Layer 12 of a small transformer language model trained on English Wikipedia (16 layers, counted from 0, width 128).
A neuron adds its activation times its output weights to the MLP's output. To switch it off is to set its activation to zero at one token and run the rest of the model.

Output weights of the MLP neurons that the questions are about. A number n stands for n times 0.0016.
n37: -26 -96 -29 -17 10 -48 -71 57 79 -19 24 44 175 -3 67 168 58 -31 110 -59 -174 -84 93 86 97 64 -62 56 31 -37 -10 -107 -44 86 -38 133 0 0 18 25 84 -42 -70 -107 -5 54 59 41 -114 19 32 -27 -62 67 3 87 -71 -168 -143 -71 80 -66 57 123 100 22 26 -122 32 -144 23 109 51 149 -54 -89 196 -61 115 137 -39 -14 165 -18 -66 89 -120 153 42 11 -78 20 28 -36 -108 -10 32 0 -207 23 -53 68 68 146 45 147 137 -91 -120 -51 -96 -71 42 -74 5 -88 45 108 -46 -51 -137 -96 111 47 106 -12 83 -18
n77: -66 9 -72 -74 -133 100 169 71 -2 17 -41 -37 -70 47 -67 20 26 115 -23 -20 -88 7 82 117 -79 -26 26 44 -92 -8 -108 40 131 40 -37 -42 -36 -36 19 -108 48 -63 42 -75 82 -14 18 31 -67 -5 -106 39 -93 -94 -108 91 -115 86 -115 62 127 62 6 -52 -35 101 34 50 45 137 -95 16 -7 124 -107 112 41 29 136 21 0 105 82 30 11 -12 37 -58 -79 -10 104 51 163 -59 -36 -15 -9 -37 17 115 82 57 176 -86 57 -26 21 2 221 -2 14 47 -43 -108 108 169 82 -92 -41 24 54 -41 -72 16 76 43 111 70
n78: -78 107 51 -222 53 -28 -76 -34 100 87 114 -13 -61 -13 15 -142 -72 119 135 79 -8 102 24 26 -23 18 -100 0 19 -9 46 3 26 -183 -13 -16 63 -9 -39 18 28 -210 268 -44 -41 -97 -17 -60 20 56 -93 -7 15 20 -13 -100 -70 -192 36 -96 -70 -54 61 130 2 -82 63 92 -108 -184 -87 90 -133 53 87 -23 -105 108 44 -180 -101 -50 25 43 -66 -3 43 90 54 -32 54 -5 41 49 37 -55 34 96 26 42 -79 84 -84 -53 -79 14 -141 -22 -110 -97 -81 -78 -97 68 -42 -47 -75 85 -56 -268 45 -80 26 -2 -9 57 -67 169
n108: -24 108 -34 61 68 47 87 62 11 -13 100 -23 -27 -152 60 33 -6 -4 28 -12 -17 36 -129 -67 -32 15 52 -70 72 100 -144 2 37 143 0 -69 -86 -9 15 -13 82 17 -205 124 20 2 -119 -42 -30 25 22 64 -52 -49 53 132 -16 -191 -85 50 -17 66 71 50 -95 -81 37 0 -45 -64 15 -71 -81 26 -101 23 70 2 -96 -125 29 11 57 -53 -134 29 -40 75 47 89 73 -39 150 30 -85 -54 -43 -48 -6 -153 -50 -21 -95 95 -18 44 27 9 192 -23 139 -26 44 -24 -78 40 4 -5 -142 -20 -36 103 -36 -93 22 -44 -11 -99
n132: -85 -107 -2 -61 28 64 -60 40 73 110 -77 28 0 88 8 -38 -32 -28 123 -10 41 -54 -52 -59 84 -41 -16 -41 -26 78 24 5 -120 168 59 128 -92 -35 -107 86 -14 -4 63 55 93 -166 -24 -14 36 -32 -134 30 15 -142 78 39 -14 -49 42 0 -110 70 -20 -29 -51 12 93 -31 48 -80 74 -87 -125 -75 98 -16 42 78 9 -42 -66 -4 25 -92 58 75 -111 -38 -48 -11 -107 0 44 -61 59 77 -31 31 -40 -93 -14 25 -87 118 7 128 12 -44 84 74 13 -66 -78 -163 -124 10 170 12 -68 -27 -80 -38 -14 94 17 -44 -88 -145
n147: 5 -128 37 -61 104 -9 117 -109 -43 -76 56 -79 -19 -152 -99 -106 -44 -29 157 8 136 3 -8 -56 -27 -8 -165 99 35 32 -65 8 90 50 69 -152 -23 199 -182 -57 46 40 -57 -152 -78 102 43 85 5 -85 73 175 -5 43 27 -53 -58 131 -97 -95 -74 -18 99 -74 92 77 -65 -82 -127 29 18 260 20 86 -105 34 -159 144 -104 30 -64 -12 14 -65 188 44 -49 -78 29 -3 24 78 31 -37 -14 12 0 -15 24 -58 -64 62 152 -193 -59 108 -68 -40 84 -66 -130 97 -40 32 38 -104 34 -57 -61 80 136 106 -32 -36 -88 -69 27 8
n150: -16 -56 -38 -65 -79 -71 -19 92 -103 14 -139 73 -2 142 60 17 -6 -108 82 -4 113 -84 21 -54 137 -183 -94 -69 50 80 4 -17 2 109 31 0 -27 47 87 -110 15 145 -60 -45 -2 42 82 112 54 58 -65 77 -7 -85 -21 -35 -96 182 0 14 35 -87 -2 -36 -36 61 -72 -6 69 -105 17 71 -42 -152 22 -47 143 -64 -52 59 60 12 129 -62 18 -30 -91 -74 -39 42 -12 -9 -67 -45 26 197 15 -88 -57 -44 10 90 85 28 11 17 0 153 -32 -12 99 -8 59 25 63 -2 68 5 110 35 -125 -35 111 82 -21 -37 61 -94
n163: 131 78 -102 -40 17 56 -35 -39 -47 -99 33 48 68 -182 5 129 -83 -80 -159 -95 48 45 111 33 -104 35 50 58 -43 100 -83 -94 -51 5 8 57 -37 -71 53 175 -61 -27 -146 113 58 -23 -99 -25 13 166 26 33 36 66 -26 -70 5 -14 54 114 25 65 2 102 98 -24 -35 -61 -163 -71 -183 18 86 -218 -162 109 -21 -34 -68 -88 -77 -58 -19 -5 116 -21 57 152 56 29 37 88 8 -107 111 -71 90 -67 -37 -208 -21 162 -13 70 -88 102 147 52 -160 73 -27 77 -8 167 -28 69 -10 -57 88 3 89 89 2 25 22 -37 -13 61
n181: 61 -37 -48 29 14 -31 19 69 112 17 -28 -72 55 54 2 197 37 -46 -90 25 -2 164 144 -87 69 2 -100 28 100 -31 97 -116 21 -20 203 140 93 -20 77 -69 58 -40 -29 -113 40 -76 -93 -96 123 5 -22 -30 0 -40 -244 -2 51 -5 -78 -55 117 95 -15 -72 158 42 21 38 -94 -63 -2 104 57 -17 -19 91 -2 -53 58 47 31 33 77 -21 30 71 -37 62 109 -50 -40 -45 -3 187 -39 22 -107 -22 -104 18 56 -114 -22 -79 10 13 -58 10 -39 -31 -82 105 43 60 2 -104 23 32 -98 85 -92 141 15 -20 -28 -52 35 -190
n183: 71 -98 198 74 -80 -6 -129 -114 -72 -22 43 -40 183 49 -29 -53 143 45 -29 70 59 139 21 22 86 -242 -60 -11 -121 45 43 -109 79 44 -88 40 201 -69 -76 16 -3 -100 -131 68 -139 147 50 113 91 48 -195 60 16 -15 -47 -46 91 -222 -59 20 34 -18 27 53 155 -63 37 57 -96 -140 42 -145 41 43 24 27 -37 31 -9 22 -17 -38 -83 -168 -190 -23 -50 100 -89 -78 5 -54 90 -65 -23 65 -8 18 10 53 -120 37 0 -56 -96 -78 -7 -90 -45 34 85 -94 -77 -80 -37 -19 -3 165 -68 56 20 90 -197 -21 174 -183 25 56
n200: -123 141 16 50 22 -49 71 -102 64 -148 25 -52 -89 80 -81 -183 -222 -74 -101 -14 84 -10 31 -115 -65 57 25 37 44 12 39 105 -117 -59 -50 -16 147 40 62 24 -27 31 143 -35 -9 322 -51 127 -82 -142 113 -32 -120 5 -10 26 -102 -124 -50 -111 92 -73 -52 -23 -68 -105 73 -79 -21 32 -82 -79 70 53 37 7 55 -64 49 -78 22 118 -42 -187 -48 -13 44 62 55 8 -88 145 -72 102 -132 -25 24 -68 -100 57 30 90 -18 59 -38 -37 11 40 88 -33 12 -50 46 -97 -101 52 110 -45 68 93 -9 -78 42 26 60 -74 -33 -74
n209: -83 36 -156 -11 -18 -83 -25 122 -35 145 -186 32 -5 51 -75 -101 23 -106 50 149 -113 -52 -119 -92 60 154 -8 -86 -32 -60 -9 -36 2 93 -108 -122 -13 12 -91 45 20 -29 -320 -7 61 -61 0 39 65 -9 129 -111 -96 94 75 -41 26 84 34 -41 -2 -52 56 -94 -69 -66 -27 92 -2 43 -75 -51 111 125 -91 -39 -55 -42 0 -35 -8 -18 68 -36 -40 96 -114 34 -27 -42 -175 -42 93 -2 -10 11 46 30 -62 -27 -85 -19 -77 98 -74 -75 20 88 20 -145 -92 48 60 -26 -60 32 78 -66 86 -31 -34 -62 53 48 -86 29 2 80
n246: -48 -33 4 144 -79 112 63 34 87 -102 22 -61 139 74 11 -262 128 75 110 57 -7 92 -2 12 178 -2 49 56 102 -62 98 -28 -100 -29 -5 -8 -119 92 57 82 -64 -70 -55 -5 -23 -16 -23 -110 -49 5 56 -57 -50 -98 -5 128 110 59 -87 -176 106 -43 -74 -31 -67 234 -69 -103 27 35 21 -166 33 44 28 2 70 24 22 39 74 -4 -76 7 -80 92 -15 46 -41 -51 -30 93 8 -5 -153 92 23 64 58 106 68 5 65 83 191 -42 -50 -91 172 115 37 -4 39 -61 26 6 -37 -46 32 -22 -91 76 -9 75 -10 -14 41 26
n248: -87 37 -71 -24 36 30 21 30 -62 -4 -74 36 67 -52 15 -43 -3 27 -41 -55 -84 39 -80 56 33 2 27 -68 -31 -23 14 82 17 12 29 -57 -146 37 16 -92 -139 -50 -271 21 -28 -46 -34 12 82 -45 27 -61 -22 6 7 49 -20 101 -38 -17 -7 18 -35 -18 29 -24 -33 42 -10 -7 -22 44 50 -31 -36 8 56 -112 -73 -135 -71 -6 31 -125 -107 27 -95 8 41 -75 54 65 -46 23 -9 -2 -115 -50 -77 2 -35 -44 49 60 -118 -61 -38 37 27 -59 119 -10 88 51 -44 3 17 -59 23 -16 117 34 26 22 30 -10 -54 -14
n254: 87 -20 63 62 -37 -23 37 -20 -60 13 -11 86 -17 28 20 67 -77 -59 -52 55 -29 8 37 69 -105 89 36 47 -20 -150 58 57 8 -39 19 -16 74 -43 -18 22 -49 3 472 26 43 44 -11 -38 18 59 0 -8 -8 32 -70 -15 -84 -11 -39 -9 27 26 -10 -11 -28 -34 9 -50 97 -13 -22 59 -20 12 -15 -74 50 -2 43 -41 31 -11 9 126 -21 70 30 80 1 -13 28 17 82 -62 -54 -15 16 -17 -12 53 3 -69 7 -50 12 -91 16 -38 31 -15 21 121 13 43 61 16 -59 -112 66 -7 15 2 0 -5 0 -80 11 -16

Each question names a token from some text and the token that comes next. It shows the activations a of the neurons there, in the order above. A number n stands for n times 0.038.

Then comes g, the gradient of the next token's log-probability with respect to the MLP's output, scaled to length 1. A neuron's effect is roughly proportional to its activation times (output weights . g). A number n stands for n times 0.00071.

"In ", then "201"
a: -19 0 -70 -9 3 16 -10 -3 -99 28 -1 183 7 16 -63
g: 63 1 39 18 -8 -33 142 160 -46 -157 156 60 -182 -122 -38 123 -57 -60 -53 -65 90 150 -91 6 -26 86 -33 34 4 77 -20 113 -260 -202 -153 57 249 -84 -133 17 -75 -190 147 -62 -54 303 -83 76 -93 -103 -19 103 -108 136 -58 132 249 -22 67 -136 -253 266 -64 27 -127 -118 -83 -29 -90 77 61 36 275 201 7 -83 129 54 -6 -52 -175 56 100 -111 149 -203 -25 -246 -10 189 80 -95 -21 -189 33 104 -92 74 -76 40 10 21 48 -225 73 40 -36 133 94 49 135 -106 165 -177 -144 42 88 48 -186 2 110 -204 -266 -128 154 303 66 134
Switching off which neuron hurts the next token most? n181

"op", then "ed"
a: 3 -2 6 -8 9 16 3 0 -2 0 -17 11 4 -66 93
g: -176 241 2 171 -142 -76 -148 -56 2 -21 -229 113 39 -72 -92 -141 -54 -53 232 116 -118 -158 -214 -29 111 22 -194 3 90 -120 158 -30 -33 -31 -56 34 -31 -97 78 -15 -20 33 -15 -83 -90 190 122 40 -101 -105 -76 314 -100 -54 -250 -137 178 -117 7 -248 -202 -49 -71 -91 -205 -18 52 206 56 162 -79 102 -55 -102 148 -187 -82 197 81 66 -95 52 187 -64 -70 -262 205 -52 -123 -22 73 256 -36 173 42 131 -64 -11 11 27 65 -166 36 -107 -32 -126 -49 95 -91 188 8 79 23 -305 166 -148 -127 -85 37 -190 -65 -19 -84 105 -173 93 -151 0
Which neuron, switched off, raises the next token's probability most? n200

". ", then "He "
a: 7 -3 -77 308 10 -1 0 3 13 0 -43 55 0 36 -347
g: 104 -3 -77 91 -227 -111 90 -97 -24 112 75 17 -40 250 90 -44 -55 84 -92 128 164 183 -138 -290 173 126 -89 -134 -221 28 40 279 103 -28 14 158 64 41 51 25 13 122 -15 -140 -37 -19 -22 15 -78 247 -111 63 64 -78 -136 89 -3 -68 54 53 -122 -146 -40 -53 237 104 51 -107 -93 -190 18 -27 53 132 -117 97 -65 19 2 -231 -93 60 -66 -3 -114 86 -120 57 97 -39 -177 66 78 23 114 8 -233 -90 75 -199 150 -217 -116 199 -298 -110 -103 129 203 59 177 -138 -25 -63 -123 -126 108 118 105 237 -16 33 91 -132 -31 -130 -369 -136
Switching off which neuron hurts the next token most? n108

"a ", then "W"
a: 10 0 3 1 -4 -20 -4 -2 3 0 4 242 -7 -3 -121
g: -36 -162 156 -72 37 107 208 -102 -38 -242 -36 29 4 -102 43 -103 63 -105 238 -26 77 -170 -170 81 -39 101 29 -170 133 -33 -129 23 98 -52 53 -249 -139 51 26 -103 -282 -136 -222 -115 -109 -118 -263 120 -67 152 -5 -14 -195 -87 125 335 -96 -29 66 -184 192 -105 120 -83 13 -110 -202 24 45 -162 -11 -21 18 103 -61 -103 21 11 69 10 207 -52 130 -181 -46 -4 -55 -156 -82 16 84 36 -345 86 -59 28 -149 24 -190 162 -170 -217 -77 -206 122 -23 -91 140 11 -14 -16 134 22 -66 -32 -153 -192 103 -158 -4 223 20 -67 -16 79 74 -180 -12
Which neuron, switched off, raises the next token's probability most? n147

"Dec", then "enn"
a: -18 24 7 6 -6 1 7 -10 5 -15 8 0 10 -2 7
g: -22 241 12 271 180 -42 -72 138 97 49 -25 -111 21 85 -246 66 164 -97 -8 23 135 -49 -82 40 5 -106 73 114 -48 39 -281 16 -131 -67 95 -30 -81 41 214 -53 71 84 246 148 35 -326 -138 -81 162 -289 120 -76 8 25 57 -8 -105 174 -53 -73 -251 145 54 -35 -96 256 -102 0 92 -156 139 24 1 -11 47 146 108 233 95 168 112 68 94 52 -240 201 5 5 -23 -78 -126 26 0 208 -35 -69 12 -104 -95 -28 80 105 201 176 -175 -144 59 -93 211 -37 -184 63 -57 -187 103 -52 3 -222 130 97 -74 115 -97 144 -140 107 -3 -54
Switching off which neuron hurts the next token most? n183

"part", then "ner "
a: 12 -8 -10 2 5 -5 -2 10 0 -27 -13 -3 191 -141 -21
g: 1 -70 19 75 -37 -48 135 76 278 -383 -72 0 -176 159 84 -78 100 -49 88 100 12 -89 -3 29 187 195 60 -1 -59 220 -40 -122 -118 -71 123 -200 194 238 57 242 77 20 67 -2 -11 121 28 191 -141 75 -185 -132 39 120 130 47 17 -89 14 -80 83 234 -115 233 49 20 -130 235 -148 175 -317 -91 -226 99 -216 -26 -174 36 185 -236 -85 9 87 -176 -117 68 15 107 60 -114 -144 20 -148 -79 25 -87 212 51 11 -72 -11 -135 13 -8 -135 41 0 118 214 -1 181 -48 -36 -57 81 -129 66 -81 -90 160 75 76 12 131 -67 78 26 -10
Which two neurons, each switched off alone, lower its probability most, in order? n246, n248

".\" ", then "She "
a: 7 -4 -80 251 8 -3 -1 1 12 0 -22 64 -4 54 -336
g: 62 96 -236 83 78 -215 -276 138 9 148 20 -36 -77 -283 55 -48 -93 48 -202 -88 131 -74 14 -75 248 -47 -124 186 -78 116 -106 -201 -37 44 73 35 -18 152 -58 291 -12 122 -13 -45 15 56 -131 -64 231 263 108 285 -125 248 -82 221 118 -172 24 -90 179 -76 -30 -11 42 -366 -30 59 -2 89 -219 -71 170 -132 47 -76 61 109 22 12 85 69 72 -193 -180 2 113 38 -70 41 51 -151 59 110 -29 71 66 -37 131 132 55 -39 -37 22 -211 128 -154 -156 -21 227 69 -107 64 110 31 9 -13 -104 12 -30 -94 -90 220 -39 -73 -37 75 -113
Which two neurons, each switched off alone, lower its probability most, in order? n108, n254

"\n\n", then "There "
a: 6 -2 -59 234 5 -1 -1 2 16 13 -33 78 -1 45 -343
g: 146 189 282 192 178 236 -63 60 43 126 62 -45 -128 52 193 187 4 -44 -36 54 -111 -69 -25 -26 -78 -115 20 171 -104 -47 198 -12 -53 209 9 9 -91 -71 -106 16 112 -84 146 285 93 -35 152 -35 -23 207 -149 322 -85 139 71 22 -53 -152 188 197 -146 -47 183 108 -185 105 -50 227 141 7 65 -92 -153 -186 62 -6 -152 175 82 99 163 -19 182 -146 150 -170 44 -172 -72 94 -49 89 -232 15 88 59 88 -180 45 85 -8 60 168 -17 15 9 189 31 -11 76 -9 71 -37 -98 -80 -49 -122 53 38 241 -88 -68 179 103 -223 -38 -79 141
Switching off which neuron hurts the next token most? n200

"competi", then "tion "
a: -62 -5 0 -1 10 -2 2 -6 -1 6 -7 12 2 -148 19
g: -89 25 -17 66 -56 152 22 161 14 -33 -185 7 -116 144 135 86 -76 -151 -9 41 174 -93 -116 -97 -5 -51 59 -20 -49 -41 -126 -241 57 124 -59 -156 152 253 52 -72 -76 -58 -116 24 89 100 90 -181 15 -123 133 4 70 136 -25 -27 175 73 4 -108 30 -111 39 268 -115 135 -99 27 26 34 308 49 90 -33 91 109 -9 3 -134 -188 30 233 -141 99 314 -1 -226 -26 -10 33 -151 230 -22 18 86 -132 188 112 -166 42 -37 -137 33 -25 -232 2 -16 263 249 -40 -73 -71 -3 196 -163 70 -102 -87 88 -166 231 94 -56 337 -237 78 -21 -83
Which neuron, switched off, raises the next token's probability most? n248

".", then "44"
a: 3 -9 19 -4 -65 -2 -12 -5 -4 1 -52 -9 0 -75 79
g: 82 -182 183 17 92 -310 116 6 -102 -267 57 -11 -110 48 -141 -215 -249 -75 -221 -13 75 -139 180 -5 -82 -24 -43 17 219 142 60 -32 -78 52 11 15 -37 -4 -164 22 -57 138 9 -27 -53 167 -230 69 155 206 -7 -178 -208 178 138 173 76 -35 10 127 18 -72 5 -32 -1 -286 -6 121 77 57 -32 -7 -36 -27 23 -201 60 -61 3 -97 119 -71 208 -45 -15 106 10 -174 -397 151 151 120 -94 -72 45 112 158 -17 19 49 -95 -30 190 -131 -10 72 -99 -255 82 -51 95 -168 40 150 112 -56 0 51 -121 -33 -96 -201 -80 2 87 7 204 262
Which two neurons, each switched off alone, lower its probability most, in order? n132, n254

"She ", then "was "
a: 19 -134 3 -4 -2 -2 19 -2 -2 14 2 -10 7 -24 24
g: -110 143 277 47 137 -215 -105 -94 10 -99 -222 56 44 23 175 -77 -87 24 33 130 -10 -138 -48 -204 -66 21 -56 -137 108 -49 -139 -111 115 -35 -4 -225 49 24 -25 -18 21 43 -124 35 -95 101 -59 -192 113 -9 103 111 54 -22 -75 -174 -45 -42 -197 -77 -12 -87 -59 -49 -35 40 -271 -2 117 -171 60 7 171 -244 43 -100 151 130 46 -60 -45 -79 365 65 -220 -20 -102 0 96 116 -129 350 -67 55 96 -100 -145 -59 -66 255 75 -201 62 123 67 -213 -26 -140 133 123 108 -82 -22 -22 103 24 49 22 16 65 -64 216 316 59 -128 158 -279 -72
Switching off which neuron hurts the next token most? n77

"Mos", then "que"
a: 5 6 11 9 -2 -19 5 -1 0 -1 7 -16 2 -222 2
g: 56 30 -100 -152 -76 56 -182 20 -73 98 -83 -317 81 31 81 -78 -39 -43 -41 165 258 257 -12 -20 85 97 255 77 161 11 225 -176 -97 -174 264 89 207 -2 36 -144 -177 116 48 10 -69 41 -62 -220 35 -86 -12 -295 82 -96 39 178 -40 -15 -113 22 170 -60 -185 -24 245 -125 24 42 59 18 -90 -150 84 218 166 -14 -124 77 -118 164 147 13 -91 21 137 223 182 -57 40 175 -122 -95 -160 -49 -146 41 113 -31 117 -161 -29 66 4 -67 86 5 253 77 -57 234 73 -22 108 89 135 -235 -67 51 113 48 -15 -136 -33 -75 -46 -84 -180 -15
Switching off which neuron hurts the next token most? n248